Layer 6 of a small transformer language model trained on English Wikipedia (10 layers, counted from 0, width 64).
A neuron's activation on a vector x is SiLU(gate . x) times (in . x), where the dot is the dot product.
The model reads these tokens: "reen" " m" "ac" "aw" " population" "." " In" "st" "ead" "," " the" " C" "ost" "a" " R" "ican" " government" " created" " a" " w" "ild" "l" "ife" " ref" "u" "ge" " in" " " "2" "0" "0" "5"

The vector x that enters this layer's MLP at each token. A number n stands for (n - 500) times 0.029.
0 "reen": 551 523 588 852 472 428 696 423 466 533 517 494 332 401 832 655 732 439 697 511 605 501 312 345 298 424 592 473 348 587 401 482 500 314 677 568 514 552 431 435 310 504 504 486 511 429 243 456 524 404 364 530 631 607 525 375 443 478 478 446 410 463 507 552
1 " m": 371 441 462 721 579 401 597 461 559 497 332 652 506 418 751 557 693 435 604 357 581 287 462 440 390 278 547 380 378 482 557 596 437 521 485 672 529 558 481 331 440 514 515 619 161 448 305 382 660 506 419 584 685 623 477 302 500 784 361 556 464 550 419 457
2 "ac": 608 149 605 715 428 486 490 445 446 610 470 494 474 559 586 621 506 457 528 554 648 349 348 425 363 544 685 433 507 540 585 484 620 497 591 638 591 418 403 251 429 448 232 375 345 505 461 543 419 282 420 476 743 631 496 377 599 584 565 475 550 580 396 388
3 "aw": 529 429 603 823 542 416 571 316 588 552 654 442 535 733 706 512 754 570 623 573 629 296 463 412 566 570 802 605 453 480 471 580 557 672 536 557 604 455 486 450 374 638 363 460 439 448 520 291 475 402 388 495 683 552 497 350 498 579 443 491 400 548 498 576
4 " population": 480 432 551 654 524 285 529 349 657 441 579 535 269 451 775 436 804 587 690 525 477 479 387 340 332 418 572 524 477 451 441 422 600 309 516 790 580 486 434 449 275 440 604 600 430 375 324 614 701 368 223 446 731 472 447 414 530 725 414 523 471 418 530 494
5 ".": 613 373 715 632 260 372 484 473 456 445 405 448 487 128 677 302 420 414 570 474 573 493 323 444 179 517 338 503 263 540 149 504 600 483 700 705 514 692 389 411 248 471 442 589 401 238 296 516 546 294 193 450 574 581 262 342 617 545 410 576 572 287 421 746
6 " In": 815 431 572 596 570 513 611 419 637 415 510 496 454 209 570 360 498 462 427 438 572 331 552 591 443 505 551 422 18 583 341 384 683 646 618 553 557 670 525 221 334 262 481 564 283 450 541 301 587 495 367 526 627 380 175 435 508 554 293 506 558 427 444 451
7 "st": 540 517 686 638 403 297 575 541 586 429 336 442 384 272 618 395 628 320 545 324 708 362 403 517 427 591 723 519 399 517 430 578 647 653 597 695 633 387 539 356 233 337 450 391 595 372 410 516 448 545 462 520 636 592 339 401 450 637 587 657 491 598 441 583
8 "ead": 642 698 567 715 474 383 560 439 574 551 450 487 437 277 645 605 681 518 509 468 536 377 306 347 523 515 580 419 324 559 370 546 534 473 551 631 579 524 643 527 258 376 544 463 658 470 401 376 479 289 484 525 623 691 492 533 379 572 496 716 509 431 404 529
9 ",": 619 596 638 534 460 445 432 586 596 411 397 583 361 151 618 382 516 531 498 442 509 462 333 453 355 644 492 519 222 589 167 642 619 485 609 599 496 662 451 339 220 366 388 552 407 245 388 237 443 495 296 552 451 638 321 527 598 558 463 607 594 410 482 622
10 " the": 550 461 652 484 542 340 381 414 587 435 439 493 390 142 618 446 627 430 570 469 721 439 326 358 444 641 182 518 272 367 388 302 700 502 512 630 504 703 459 340 232 376 455 439 413 449 338 381 538 517 191 494 471 491 350 513 516 530 394 505 641 409 405 536
11 " C": 544 373 666 607 543 425 334 336 701 609 471 481 691 406 624 517 661 375 670 248 852 360 436 376 407 565 560 439 372 402 527 515 630 509 586 737 482 558 441 320 275 389 340 414 347 523 437 649 465 548 457 489 457 614 468 349 484 638 522 585 393 563 335 414
12 "ost": 608 504 623 852 451 472 469 300 517 546 614 498 549 461 497 525 729 463 567 462 640 331 352 263 442 572 573 599 416 477 619 501 708 477 556 656 589 574 461 426 344 421 513 430 513 489 588 540 346 420 510 496 517 514 470 415 425 515 426 677 366 660 340 513
13 "a": 408 455 632 715 580 544 511 520 503 507 514 599 466 451 747 511 795 383 506 539 545 360 434 322 401 482 394 500 474 553 464 500 496 522 607 634 587 441 605 413 252 503 507 366 609 514 462 360 458 446 377 472 469 585 436 386 469 638 486 585 362 524 335 442
14 " R": 611 272 619 588 588 539 555 524 545 463 438 527 506 642 793 730 673 278 642 287 711 376 354 388 355 421 711 461 461 445 658 619 428 531 566 756 409 456 477 327 334 514 387 426 270 501 515 479 456 648 482 392 504 697 393 400 549 649 459 580 500 438 374 485
15 "ican": 648 514 517 673 484 435 421 319 591 371 405 372 318 538 638 537 774 494 722 601 698 474 323 325 495 470 358 492 436 348 542 368 403 512 509 695 662 497 581 297 415 575 396 538 381 500 423 411 431 367 461 486 622 469 504 372 488 580 567 595 376 554 421 367
16 " government": 505 595 663 791 305 395 436 355 592 444 509 582 382 421 699 530 845 606 593 542 618 454 403 482 391 512 549 395 446 628 582 348 469 363 665 716 613 497 438 387 390 399 558 504 330 395 228 437 481 394 321 609 596 554 427 431 475 742 506 529 423 335 443 499
17 " created": 588 598 605 609 414 319 579 539 340 523 508 551 242 123 651 535 561 507 478 541 601 354 382 498 263 673 530 440 259 515 295 532 555 220 624 539 558 713 202 327 241 421 496 492 298 301 313 328 456 475 288 605 531 540 375 465 509 522 312 592 394 369 359 367
18 " a": 530 371 599 518 467 372 405 550 427 420 348 533 312 142 661 557 519 418 583 454 631 418 392 408 403 590 287 502 219 288 306 293 705 339 716 608 570 623 486 382 301 397 502 418 385 403 333 290 668 496 231 476 530 519 412 506 637 584 306 467 591 579 329 467
19 " w": 560 543 524 599 478 349 444 531 706 404 302 515 556 365 769 579 707 395 667 262 650 376 380 462 540 450 589 279 365 395 512 558 682 469 777 536 709 450 580 365 328 390 502 489 303 436 382 662 694 537 458 561 607 686 519 347 493 739 510 685 391 760 381 624
20 "ild": 717 534 678 719 580 455 553 329 498 563 318 549 400 278 639 516 708 529 637 441 591 425 372 409 500 585 611 400 344 450 519 552 684 346 759 496 626 680 513 485 447 341 332 367 458 441 503 428 712 357 382 608 685 628 523 413 482 527 652 619 477 600 542 604
21 "l": 377 555 557 682 569 372 596 486 528 557 384 577 512 232 543 619 660 310 603 595 614 392 520 354 478 352 636 329 363 563 532 548 619 531 616 646 667 406 596 277 308 540 210 437 493 485 536 322 459 452 463 495 569 502 328 332 439 687 501 666 506 521 421 645
22 "ife": 556 606 646 734 473 462 530 352 618 459 472 551 343 418 765 595 758 506 601 567 596 466 429 317 394 585 497 408 501 522 473 463 396 348 619 513 680 611 428 435 280 401 533 477 534 490 348 295 564 331 364 641 612 567 441 545 558 641 485 565 405 516 460 454
23 " ref": 640 332 638 495 555 334 437 422 580 692 433 589 521 235 800 634 514 440 743 474 611 389 532 325 337 416 602 425 183 575 386 555 498 492 715 707 679 317 566 521 575 437 499 640 395 334 237 527 499 463 376 491 780 766 590 415 509 566 533 703 521 629 363 510
24 "u": 510 364 648 516 563 430 532 515 413 593 583 495 562 384 590 439 751 516 595 529 464 375 521 551 424 546 595 488 338 401 376 535 609 507 705 469 706 219 402 389 458 521 187 477 485 453 500 529 593 288 413 490 708 533 375 491 501 391 471 630 285 561 453 452
25 "ge": 482 587 804 648 595 353 625 522 535 447 585 568 378 473 536 474 814 518 560 474 531 317 407 462 380 579 620 423 416 521 415 580 505 399 638 462 706 349 369 464 524 374 340 465 509 462 500 518 531 334 313 555 817 589 495 417 422 580 551 650 483 602 520 557
26 " in": 624 536 633 662 594 301 607 584 550 571 573 391 248 237 627 319 704 454 553 462 458 404 568 559 404 498 504 380 216 527 369 470 528 412 639 516 518 607 509 405 310 367 448 447 265 280 418 395 617 518 346 631 491 415 427 437 553 621 358 493 474 499 427 448
27 " ": 543 257 504 582 366 439 570 482 298 369 417 468 538 324 693 461 436 442 455 404 549 367 611 477 669 589 460 481 296 615 397 546 440 569 564 874 579 496 510 330 220 409 421 430 415 308 434 615 510 490 504 476 484 635 423 437 629 612 332 639 486 553 373 460
28 "2": 620 335 686 570 336 280 455 557 305 556 515 446 243 291 606 529 441 456 484 430 528 508 566 467 630 628 623 475 280 458 264 562 535 610 659 804 596 460 605 353 247 413 454 550 408 371 391 523 449 557 482 579 572 726 538 413 543 588 429 498 553 504 383 407
29 "0": 554 323 547 510 444 310 485 331 350 448 442 411 185 343 691 429 424 526 440 484 586 363 572 371 724 615 656 482 321 330 309 581 559 450 639 701 480 476 527 273 169 375 360 537 494 422 357 645 367 702 503 554 544 763 497 431 624 617 452 474 600 501 448 495
30 "0": 476 440 490 421 491 279 441 497 393 493 718 490 204 304 720 509 427 556 508 466 635 443 474 311 722 816 537 545 334 445 352 570 586 561 507 778 590 480 432 413 301 438 397 617 494 440 495 514 462 715 509 489 636 623 480 442 532 534 558 497 514 593 368 617
31 "5": 440 497 466 556 434 319 748 476 448 587 604 425 344 442 651 417 628 531 509 496 464 496 494 396 492 615 604 560 408 557 279 650 605 341 396 788 652 545 390 508 264 302 440 526 513 459 330 399 336 423 404 543 613 686 427 479 517 707 540 525 547 499 426 577

Each question shows the input weights of one neuron of the MLP. A number n stands for (n - 500) times 0.0033.

n61 gate: 603 477 578 492 312 595 389 344 543 594 475 694 559 444 665 344 497 728 506 560 595 456 734 583 506 410 435 423 590 627 410 427 464 379 562 621 480 477 528 523 476 671 707 459 489 456 566 425 485 336 480 569 575 491 533 514 325 469 556 578 503 456 423 414
n61 in: 581 466 404 525 577 418 505 481 556 559 673 537 609 520 577 354 524 575 451 492 418 452 599 352 490 275 544 609 575 514 582 372 467 355 657 582 503 460 543 526 458 595 434 422 437 601 437 573 382 489 586 506 703 441 359 320 426 440 456 489 508 537 608 374
Which token does this neuron like most? 4 " population"

n98 gate: 356 512 512 562 264 462 474 484 512 500 555 515 394 682 355 352 609 378 415 373 563 661 464 339 653 557 404 663 462 516 518 641 580 524 462 549 464 396 353 560 500 458 518 509 584 400 532 520 636 583 410 551 639 546 513 557 138 322 613 420 466 518 490 497
n98 in: 503 500 389 608 518 519 441 559 661 545 574 570 528 672 619 640 484 336 555 359 641 585 575 500 515 595 413 659 650 593 432 576 512 636 482 607 588 408 348 693 483 507 557 417 500 555 480 453 581 561 241 507 638 603 770 603 510 391 463 328 433 331 568 330
Which token does this neuron like most? 3 "aw"

n183 gate: 613 660 305 522 588 452 547 430 547 602 453 311 713 528 620 605 397 435 497 613 500 511 477 681 552 531 276 348 490 620 493 355 497 477 526 550 766 429 456 421 521 493 517 629 427 641 507 760 532 510 600 591 559 323 465 364 370 500 663 500 399 446 637 718
n183 in: 618 429 493 448 462 358 537 422 490 440 465 794 394 421 583 642 554 521 483 176 360 504 497 424 589 493 500 588 573 538 641 420 468 433 593 460 324 516 666 374 510 427 392 313 594 470 346 625 353 437 656 321 599 457 500 244 372 611 516 503 384 477 616 466
Which token does this neuron like most? 19 " w"

n188 gate: 551 611 575 476 686 607 616 544 412 355 458 595 456 359 450 461 497 373 453 587 297 735 342 547 607 473 506 433 491 500 595 392 491 792 405 620 481 458 675 362 664 534 542 368 491 627 591 350 683 658 490 490 588 388 724 609 489 568 554 473 431 412 559 601
n188 in: 372 569 612 575 507 465 529 444 497 747 619 588 536 478 529 602 670 840 441 396 685 467 597 208 562 444 284 497 608 500 388 517 516 622 448 419 557 463 522 513 536 689 348 534 449 382 630 500 486 370 560 528 549 366 355 736 445 463 293 602 595 442 580 552
Which token does this neuron like most? 21 "l"

n23 gate: 405 550 379 707 553 435 551 478 467 518 516 406 522 525 397 458 429 500 407 458 368 500 434 541 459 412 491 438 694 627 741 579 474 291 588 648 650 412 705 598 322 557 521 509 503 404 447 399 429 549 563 484 672 500 532 750 422 545 612 408 518 390 464 612
n23 in: 483 594 425 434 519 446 531 586 464 368 535 525 582 533 446 378 398 425 440 387 486 527 377 511 567 540 462 534 468 622 530 581 438 395 414 517 566 323 473 552 294 584 475 508 293 324 276 395 394 570 429 445 600 461 390 582 470 358 543 540 667 311 533 560
Which token does this neuron like most? 31 "5"

n83 gate: 628 558 369 612 588 253 494 458 606 472 304 597 467 468 551 497 503 584 340 373 568 577 534 662 545 490 411 529 437 569 533 663 467 427 503 681 247 325 561 488 431 424 503 449 494 481 348 327 374 494 722 490 555 592 367 491 456 451 491 445 550 651 674 651
n83 in: 469 592 323 538 557 627 517 436 562 482 478 786 563 492 395 560 506 637 515 518 424 427 546 412 406 533 529 461 457 534 463 686 494 486 489 406 494 391 677 350 556 358 544 688 640 497 570 364 375 387 535 350 546 569 454 558 437 483 597 706 663 340 465 624
On which token does it fire most, and how strongly? 8 "ead", at about 240

n21 gate: 527 488 596 571 599 339 443 490 519 542 476 635 580 544 565 434 516 500 678 611 300 638 453 623 469 815 383 346 649 480 575 484 295 537 429 391 643 410 581 396 665 672 340 500 457 523 580 757 490 555 392 430 636 380 497 472 483 494 569 433 439 564 593 609
n21 in: 393 556 765 485 411 372 449 493 481 419 622 427 543 529 364 431 425 345 500 418 541 692 418 592 429 589 563 464 389 607 398 567 361 531 673 573 604 548 455 722 299 487 446 358 645 418 474 553 706 619 311 660 573 439 444 638 672 557 522 596 545 478 374 549
Which token does this neuron like most? 25 "ge"

n50 gate: 333 442 509 607 449 513 535 523 625 560 423 519 522 517 485 446 420 584 291 546 531 473 371 635 608 603 402 407 437 428 464 506 663 430 424 431 525 488 285 610 562 520 724 623 408 692 271 520 666 377 565 552 532 468 282 681 618 620 473 568 506 365 594 326
n50 in: 567 540 484 371 607 383 691 507 408 709 439 335 593 445 515 507 484 490 356 541 638 555 644 588 466 539 459 549 657 384 377 548 460 420 555 503 528 529 302 307 430 440 595 613 566 325 684 564 561 606 434 636 576 471 612 413 534 240 358 656 376 615 497 457
Which token does this neuron like most? 17 " created"

n6 gate: 552 532 528 599 428 556 466 460 571 511 415 478 392 679 465 506 348 464 704 634 582 524 549 598 394 386 554 463 473 483 529 375 705 508 519 484 565 382 644 662 399 503 588 294 492 525 423 561 316 453 690 414 577 570 500 367 423 443 553 471 555 464 506 477
n6 in: 580 363 354 565 565 486 410 488 531 534 398 427 487 516 427 482 486 454 630 539 528 503 583 549 310 663 472 382 631 444 492 262 601 527 345 472 684 469 608 597 323 411 534 281 428 471 584 640 479 398 503 506 541 648 585 453 558 589 475 597 503 557 566 413
Which token does this neuron like most? 2 "ac"

n245 gate: 357 547 485 542 312 609 437 648 327 534 675 518 492 531 747 664 363 339 497 627 434 418 581 491 544 349 440 584 506 656 600 430 515 382 506 354 641 488 616 479 564 618 542 445 517 316 528 548 555 420 455 478 465 503 472 458 520 602 420 750 610 335 412 434
n245 in: 446 434 451 458 432 511 629 436 500 407 497 557 688 374 510 340 478 453 439 422 695 413 652 549 761 400 606 517 482 356 508 481 469 511 463 549 449 454 456 444 480 486 427 530 487 514 422 575 511 612 604 461 497 541 340 460 355 519 348 489 335 627 604 547
Its three highest activations, in order, are on tokens 27 " ", 21 "l", 1 " m"

n217 gate: 598 416 454 594 487 552 573 483 580 611 669 422 483 584 679 506 727 387 481 447 452 448 474 361 383 605 342 624 617 497 565 505 539 482 671 503 580 460 529 413 469 489 385 601 541 473 561 379 454 476 421 508 539 639 581 442 353 524 536 629 344 508 457 591
n217 in: 645 338 537 625 402 413 617 459 661 477 669 460 429 658 670 540 503 469 413 427 452 503 533 335 470 550 361 500 631 535 442 474 555 514 642 593 489 446 515 311 325 438 553 466 505 451 494 375 527 477 430 574 406 618 600 408 427 598 431 471 369 523 321 410
On which token does it fire most, and how strongly? 13 "a", at about 800

n163 gate: 265 632 487 623 405 506 547 618 440 570 530 557 441 500 482 377 390 278 347 535 566 643 587 555 546 555 661 617 414 341 537 516 479 595 506 314 600 652 521 391 294 573 390 599 512 390 415 442 564 487 678 352 533 369 395 469 418 459 583 404 214 490 486 380
n163 in: 399 618 358 294 526 426 398 453 485 466 413 545 489 600 558 666 377 536 578 581 566 542 437 538 468 435 509 438 187 424 512 524 538 421 398 512 604 569 480 619 557 497 512 472 423 676 325 394 567 335 509 579 406 549 689 352 461 408 424 607 376 719 532 534
Which token does this neuron like most? 17 " created"

n133 gate: 558 482 401 754 395 605 433 356 448 503 345 370 448 540 261 627 421 273 382 448 485 719 494 518 485 388 451 567 521 584 425 428 581 374 320 432 619 475 510 372 416 422 598 415 523 468 609 369 641 491 527 671 650 560 532 488 507 631 557 397 370 516 474 564
n133 in: 482 409 602 454 624 724 385 440 474 609 367 363 500 420 511 556 467 381 407 497 621 475 511 500 671 599 597 545 461 384 379 523 478 593 415 442 523 352 564 551 454 635 653 594 511 366 395 615 667 544 486 333 611 506 394 463 735 448 390 397 509 468 534 332
Which token does this neuron like most? 18 " a"

n127 gate: 456 550 551 492 651 312 531 578 638 661 439 569 564 461 712 451 466 464 324 482 551 513 524 615 410 683 385 401 640 522 459 467 488 465 433 656 553 476 424 491 497 472 458 503 491 429 537 550 873 640 494 516 506 500 437 553 710 506 503 500 491 672 368 286
n127 in: 657 423 497 630 592 441 518 360 365 519 627 456 389 602 550 515 677 603 439 433 546 567 374 651 600 492 617 603 560 392 482 626 411 429 426 524 473 549 503 436 551 549 416 489 503 464 607 417 445 382 278 506 522 472 576 593 395 470 371 455 691 590 480 556
On which token does it fire most, and how strongly? 4 " population", at about 130

n160 gate: 461 629 435 486 563 386 433 503 593 563 418 426 519 452 524 383 560 500 484 709 485 673 500 604 610 858 555 766 503 665 278 612 434 548 389 429 387 404 405 567 523 357 518 569 553 462 558 537 575 550 387 552 506 434 523 500 487 347 443 642 708 544 513 427
n160 in: 350 701 450 682 513 558 491 421 650 571 447 614 491 638 590 557 381 486 568 563 497 479 503 714 529 583 539 572 545 538 329 617 571 763 410 626 345 190 445 408 416 500 639 524 554 527 552 445 436 490 589 378 524 507 299 595 593 655 451 399 577 741 393 548
Its three highest activations, in order, are on tokens 30 "0", 31 "5", 9 ","

n236 gate: 599 369 518 611 551 461 619 618 585 369 566 524 408 616 676 585 338 459 476 439 366 528 355 613 531 515 520 449 506 417 662 609 452 440 503 521 546 477 583 549 605 451 617 446 547 491 609 681 737 627 491 374 555 557 283 336 443 564 466 561 615 524 443 340
n236 in: 643 489 584 495 593 500 672 596 622 497 327 651 402 716 643 553 461 478 449 442 371 584 480 628 696 584 551 595 393 512 621 643 562 475 503 477 509 381 538 551 497 384 610 653 533 547 497 607 688 500 520 409 425 409 485 417 478 689 415 548 535 552 500 386
On which two tokens does it fire most, strongest first? 19 " w", 14 " R"

n210 gate: 170 449 448 407 269 641 425 484 338 596 676 423 546 492 618 484 484 533 409 448 533 303 494 400 435 311 293 506 494 529 432 512 550 586 456 424 585 509 690 545 593 523 378 534 543 538 595 542 487 349 485 605 421 612 500 440 464 548 334 369 482 478 664 384
n210 in: 490 537 622 543 488 458 626 616 456 513 463 491 720 448 524 665 570 659 596 578 515 534 534 377 660 571 451 285 482 556 515 632 337 628 670 463 435 441 326 414 418 655 382 563 500 401 328 324 500 547 411 347 455 456 354 660 628 503 378 357 481 415 584 403
Its three highest activations, in order, are on tokens 13 "a", 24 "u", 27 " "

n104 gate: 451 412 481 393 554 375 421 552 643 475 620 412 586 451 427 527 455 433 368 416 444 765 509 425 603 597 414 490 688 549 551 434 506 372 639 410 599 488 572 454 687 497 593 237 450 513 461 463 480 235 454 611 435 579 487 678 419 552 606 660 378 365 553 664
n104 in: 424 580 516 424 611 453 454 415 232 523 444 510 611 536 373 581 537 351 557 699 510 514 432 547 396 473 378 393 598 534 379 500 440 503 398 595 594 766 554 558 500 586 422 500 590 564 571 467 403 255 183 418 547 510 442 635 511 464 322 397 316 652 567 645
On which token does it fire most, and how strongly? 22 "ife", at about 10

n66 gate: 610 578 455 509 429 461 620 550 541 368 599 410 583 424 617 724 555 376 546 421 560 500 610 653 522 296 277 565 327 547 534 455 503 575 355 290 535 452 483 481 637 470 398 526 657 399 398 665 568 558 629 447 457 419 547 418 593 573 565 600 728 256 425 470
n66 in: 615 613 297 283 428 407 576 513 506 415 486 706 649 621 379 347 678 455 387 449 532 590 471 500 531 630 633 645 581 460 606 319 484 597 590 465 417 513 570 453 551 486 365 435 469 352 493 580 514 451 402 386 683 761 480 538 535 430 318 618 442 581 345 573
Which token does this neuron like most? 19 " w"

n131 gate: 445 617 515 540 563 402 480 602 405 650 395 429 492 418 494 653 491 423 475 583 338 580 549 568 709 366 412 519 721 442 611 382 470 515 643 469 613 590 460 488 455 555 552 572 693 636 315 634 582 366 366 523 350 256 584 464 510 473 437 497 469 460 275 487
n131 in: 490 641 632 570 570 466 525 609 474 540 546 464 617 627 360 433 527 638 345 568 441 193 455 519 497 436 648 443 621 442 382 417 468 513 560 300 601 411 396 629 424 414 461 393 260 655 422 539 476 172 562 664 531 477 473 594 581 487 375 479 579 289 458 402
Which token does this neuron like most? 22 "ife"

n138 gate: 255 324 578 578 298 500 377 474 575 544 673 484 442 529 500 396 621 295 606 444 525 480 411 620 283 593 558 443 681 356 603 459 476 461 521 659 364 525 514 494 680 428 624 459 414 573 568 503 477 623 592 513 500 456 665 711 540 512 403 585 603 393 423 529
n138 in: 676 460 506 353 520 391 442 327 573 461 472 568 613 470 423 468 521 681 548 398 640 560 430 441 528 406 494 325 511 408 631 527 503 403 697 418 468 288 503 494 386 314 687 601 556 584 339 530 662 476 642 359 494 539 457 468 487 422 597 426 589 423 541 397
On which token does it fire most, and how strongly? 11 " C", at about 130

n117 gate: 464 494 512 505 562 595 519 422 361 471 580 399 629 410 520 469 441 788 646 497 454 407 451 522 561 619 526 435 506 521 480 509 726 579 374 425 246 532 541 517 561 670 465 541 632 376 629 620 614 465 474 425 545 573 545 520 481 369 424 684 375 416 559 640
n117 in: 503 694 370 490 663 514 337 631 544 592 494 636 456 449 348 685 590 375 554 420 552 304 489 442 441 500 543 463 476 488 578 628 433 446 556 392 724 511 449 432 523 570 555 450 482 605 486 472 567 400 410 584 523 520 454 277 589 448 540 468 403 575 604 511
Its three highest activations, in order, are on tokens 24 "u", 20 "ild", 3 "aw"

n237 gate: 385 601 589 322 429 324 618 288 613 488 451 237 568 539 515 625 453 573 343 549 491 454 605 518 367 620 590 603 465 385 604 365 414 482 485 415 403 540 400 641 542 478 552 519 500 272 456 480 526 503 702 500 380 543 455 539 461 696 426 669 564 488 562 456
n237 in: 469 511 497 543 508 401 451 612 704 621 438 535 641 562 709 638 563 468 386 390 445 528 552 618 458 476 615 569 497 497 390 294 401 452 591 587 589 471 624 520 515 478 512 429 359 342 415 594 593 459 517 396 512 453 506 319 698 520 367 558 529 380 744 539
Which token does this neuron like most? 16 " government"

n2 gate: 522 561 586 643 526 439 525 614 479 410 513 443 511 563 454 430 482 400 540 597 509 557 708 554 417 755 500 427 428 578 667 620 534 607 402 441 465 506 539 485 356 656 565 356 765 561 343 421 497 683 462 593 340 566 466 348 439 447 578 670 560 491 586 485
n2 in: 601 374 461 503 552 438 379 441 692 348 577 671 545 585 616 623 552 539 509 378 396 568 331 434 471 441 506 429 544 494 488 488 514 774 454 611 547 545 484 471 462 358 384 533 506 635 432 541 303 633 571 653 438 384 481 347 432 577 582 340 551 334 632 614
Which token does this neuron like most? 7 "st"

n216 gate: 481 580 745 367 509 560 370 406 335 327 541 470 453 538 537 433 383 538 482 646 512 459 549 528 358 384 682 548 452 438 594 379 412 552 531 424 672 462 539 540 556 388 562 509 500 566 659 611 647 568 413 515 622 605 592 558 494 564 388 460 269 577 402 351
n216 in: 430 413 303 406 472 565 440 425 532 600 488 355 378 513 674 631 568 616 589 468 526 575 520 503 419 638 449 482 461 458 458 485 380 441 545 462 426 535 566 537 342 564 494 330 382 506 587 406 669 579 560 533 422 600 419 540 550 271 494 627 509 340 692 733
Which token does this neuron like most? 22 "ife"

n230 gate: 545 717 631 480 462 660 672 465 530 370 484 534 609 483 527 487 282 444 494 615 436 480 265 474 370 412 560 400 325 490 459 439 394 554 538 494 488 439 497 602 551 400 324 512 526 694 522 506 506 713 533 490 513 423 761 446 510 434 408 385 543 531 556 302
n230 in: 610 515 546 489 324 379 613 474 546 513 579 584 594 384 303 480 601 437 522 543 592 590 436 710 530 490 488 449 455 623 419 674 443 551 371 506 534 277 480 658 328 432 620 603 544 462 625 640 362 653 351 416 679 682 365 470 513 479 587 564 472 413 619 481
Which token does this neuron like most? 6 " In"

n196 gate: 565 477 565 405 548 482 638 637 347 479 635 361 492 657 446 399 557 704 500 380 491 475 436 486 554 540 540 554 554 398 631 580 483 503 466 479 515 535 375 491 726 401 456 443 575 443 390 489 459 536 451 436 205 333 570 326 570 424 471 555 388 281 481 667
n196 in: 560 538 647 517 598 488 452 512 524 464 771 302 575 571 326 390 369 587 638 512 432 632 470 325 462 423 430 537 543 462 338 536 332 506 683 482 580 437 565 415 572 412 423 479 650 485 457 677 494 494 636 456 401 415 668 356 506 556 608 519 479 452 513 645
On which two tokens does it fire most, strongest first? 14 " R", 31 "5"

n181 gate: 541 385 403 461 653 447 397 563 491 334 571 403 638 508 541 480 528 697 441 611 533 454 560 547 383 415 467 313 397 522 659 503 661 527 388 339 386 324 407 384 404 356 554 386 396 407 349 469 610 537 509 396 261 574 626 518 438 464 320 579 558 482 468 516
n181 in: 535 512 478 605 396 591 604 646 500 500 444 448 508 562 536 397 293 580 453 668 497 457 524 471 651 360 639 569 446 532 563 617 663 533 536 472 719 577 644 367 448 730 668 310 657 481 449 350 565 488 342 340 490 441 542 440 361 412 419 439 469 398 378 509
On which token does it fire most, and how strongly? 6 " In", at about 80

n85 gate: 371 395 405 574 461 560 549 385 423 273 618 445 379 622 440 440 506 553 484 463 610 414 682 583 351 484 449 352 598 461 542 444 417 512 756 442 518 494 520 488 393 510 555 537 453 607 624 432 569 481 618 433 545 503 452 440 715 305 377 388 423 327 757 605
n85 in: 290 437 376 383 413 549 534 345 472 417 581 551 374 562 467 448 422 567 596 391 413 370 611 560 516 561 481 396 421 488 388 577 522 484 585 396 598 353 469 420 426 417 469 526 484 575 658 469 440 463 611 385 459 463 344 458 783 514 355 394 540 372 588 640
Which token does this neuron like most? 6 " In"

n25 gate: 541 518 315 534 512 727 568 522 591 417 649 567 578 472 389 366 509 605 488 647 521 474 581 634 424 387 443 481 503 307 297 421 690 532 447 485 461 409 672 363 455 510 422 620 477 540 625 522 497 427 434 588 603 721 601 437 474 413 650 367 670 491 630 444
n25 in: 543 513 480 359 602 368 446 426 355 644 327 330 485 488 516 310 566 471 277 443 443 525 326 409 382 500 410 316 556 408 536 609 369 589 733 459 567 697 518 410 393 357 594 401 593 337 749 450 601 418 700 479 437 435 556 537 701 510 484 454 616 660 348 531
Which token does this neuron like most? 6 " In"

n152 gate: 678 515 315 416 403 528 591 516 394 537 384 582 419 492 353 715 509 565 534 368 572 441 575 445 462 472 554 432 359 633 515 332 401 503 356 476 365 382 507 631 430 481 331 429 644 497 384 522 619 561 497 348 513 700 314 461 366 647 550 355 606 485 568 528
n152 in: 555 421 410 553 452 310 473 554 566 661 157 372 632 508 587 556 518 416 515 417 463 382 554 517 573 485 392 503 402 691 638 503 399 624 517 699 551 651 481 457 497 570 630 485 357 476 629 487 509 605 474 340 533 544 527 460 494 449 520 455 666 480 500 378
Which token does this neuron like most? 14 " R"

n24 gate: 413 419 410 545 621 457 627 371 358 717 626 413 695 449 641 489 482 493 639 586 366 563 398 699 443 464 401 500 339 591 503 469 433 419 554 306 579 458 500 779 384 464 631 486 671 617 579 567 680 559 582 648 407 672 431 483 571 459 779 569 615 615 366 518
n24 in: 504 572 518 471 602 359 566 456 535 610 406 651 628 271 548 360 392 625 525 629 444 636 403 625 425 377 438 540 568 426 503 362 405 657 333 300 465 620 753 500 253 282 409 386 580 712 224 516 422 404 552 694 671 614 394 465 477 458 524 522 355 458 526 493
Its three highest activations, in order, are on tokens 8 "ead", 20 "ild", 0 "reen"

n70 gate: 320 423 379 738 500 611 408 681 487 532 375 551 724 477 531 596 565 603 425 440 553 425 541 573 393 595 469 448 463 603 445 637 448 451 623 560 481 500 635 519 553 624 459 600 479 386 608 749 446 417 356 523 559 577 368 809 527 469 528 513 605 462 663 428
n70 in: 621 477 527 336 620 567 475 555 712 500 396 447 442 383 477 433 578 411 467 562 512 570 369 338 409 405 454 615 446 534 503 580 634 589 451 420 217 574 500 422 277 366 512 461 556 548 546 443 494 679 611 555 433 518 583 430 519 351 537 679 544 604 633 591
On which token does it fire most, and how strongly? 9 ",", at about 120

n253 gate: 626 451 326 553 518 506 580 529 345 545 328 341 427 512 469 640 629 353 507 494 509 633 316 476 454 510 469 665 344 593 485 621 427 599 506 617 428 307 535 587 586 540 380 449 725 630 457 669 443 353 650 335 395 481 339 466 524 569 598 398 624 570 514 350
n253 in: 339 397 458 467 389 510 515 457 548 403 766 519 580 409 432 517 536 379 342 570 541 380 380 426 528 731 522 297 543 493 525 410 361 450 661 497 427 548 322 553 476 527 557 568 497 441 497 494 334 587 674 507 305 445 477 264 583 649 509 347 494 616 538 780
Which token does this neuron like most? 27 " "

n91 gate: 430 525 648 422 447 583 465 593 555 485 463 648 567 476 607 553 438 412 539 431 664 453 580 408 567 488 386 678 433 357 593 462 464 373 455 491 572 401 624 412 503 445 535 518 395 369 461 655 426 468 474 636 311 556 406 437 538 368 480 255 334 541 755 473
n91 in: 548 654 474 418 533 674 530 452 557 515 518 486 564 487 494 401 397 534 438 471 551 553 404 354 525 488 455 423 450 328 642 338 525 595 642 474 563 405 340 356 542 597 483 418 448 438 697 442 570 535 457 539 408 421 743 557 503 418 514 695 584 694 398 687
Which token does this neuron like most? 19 " w"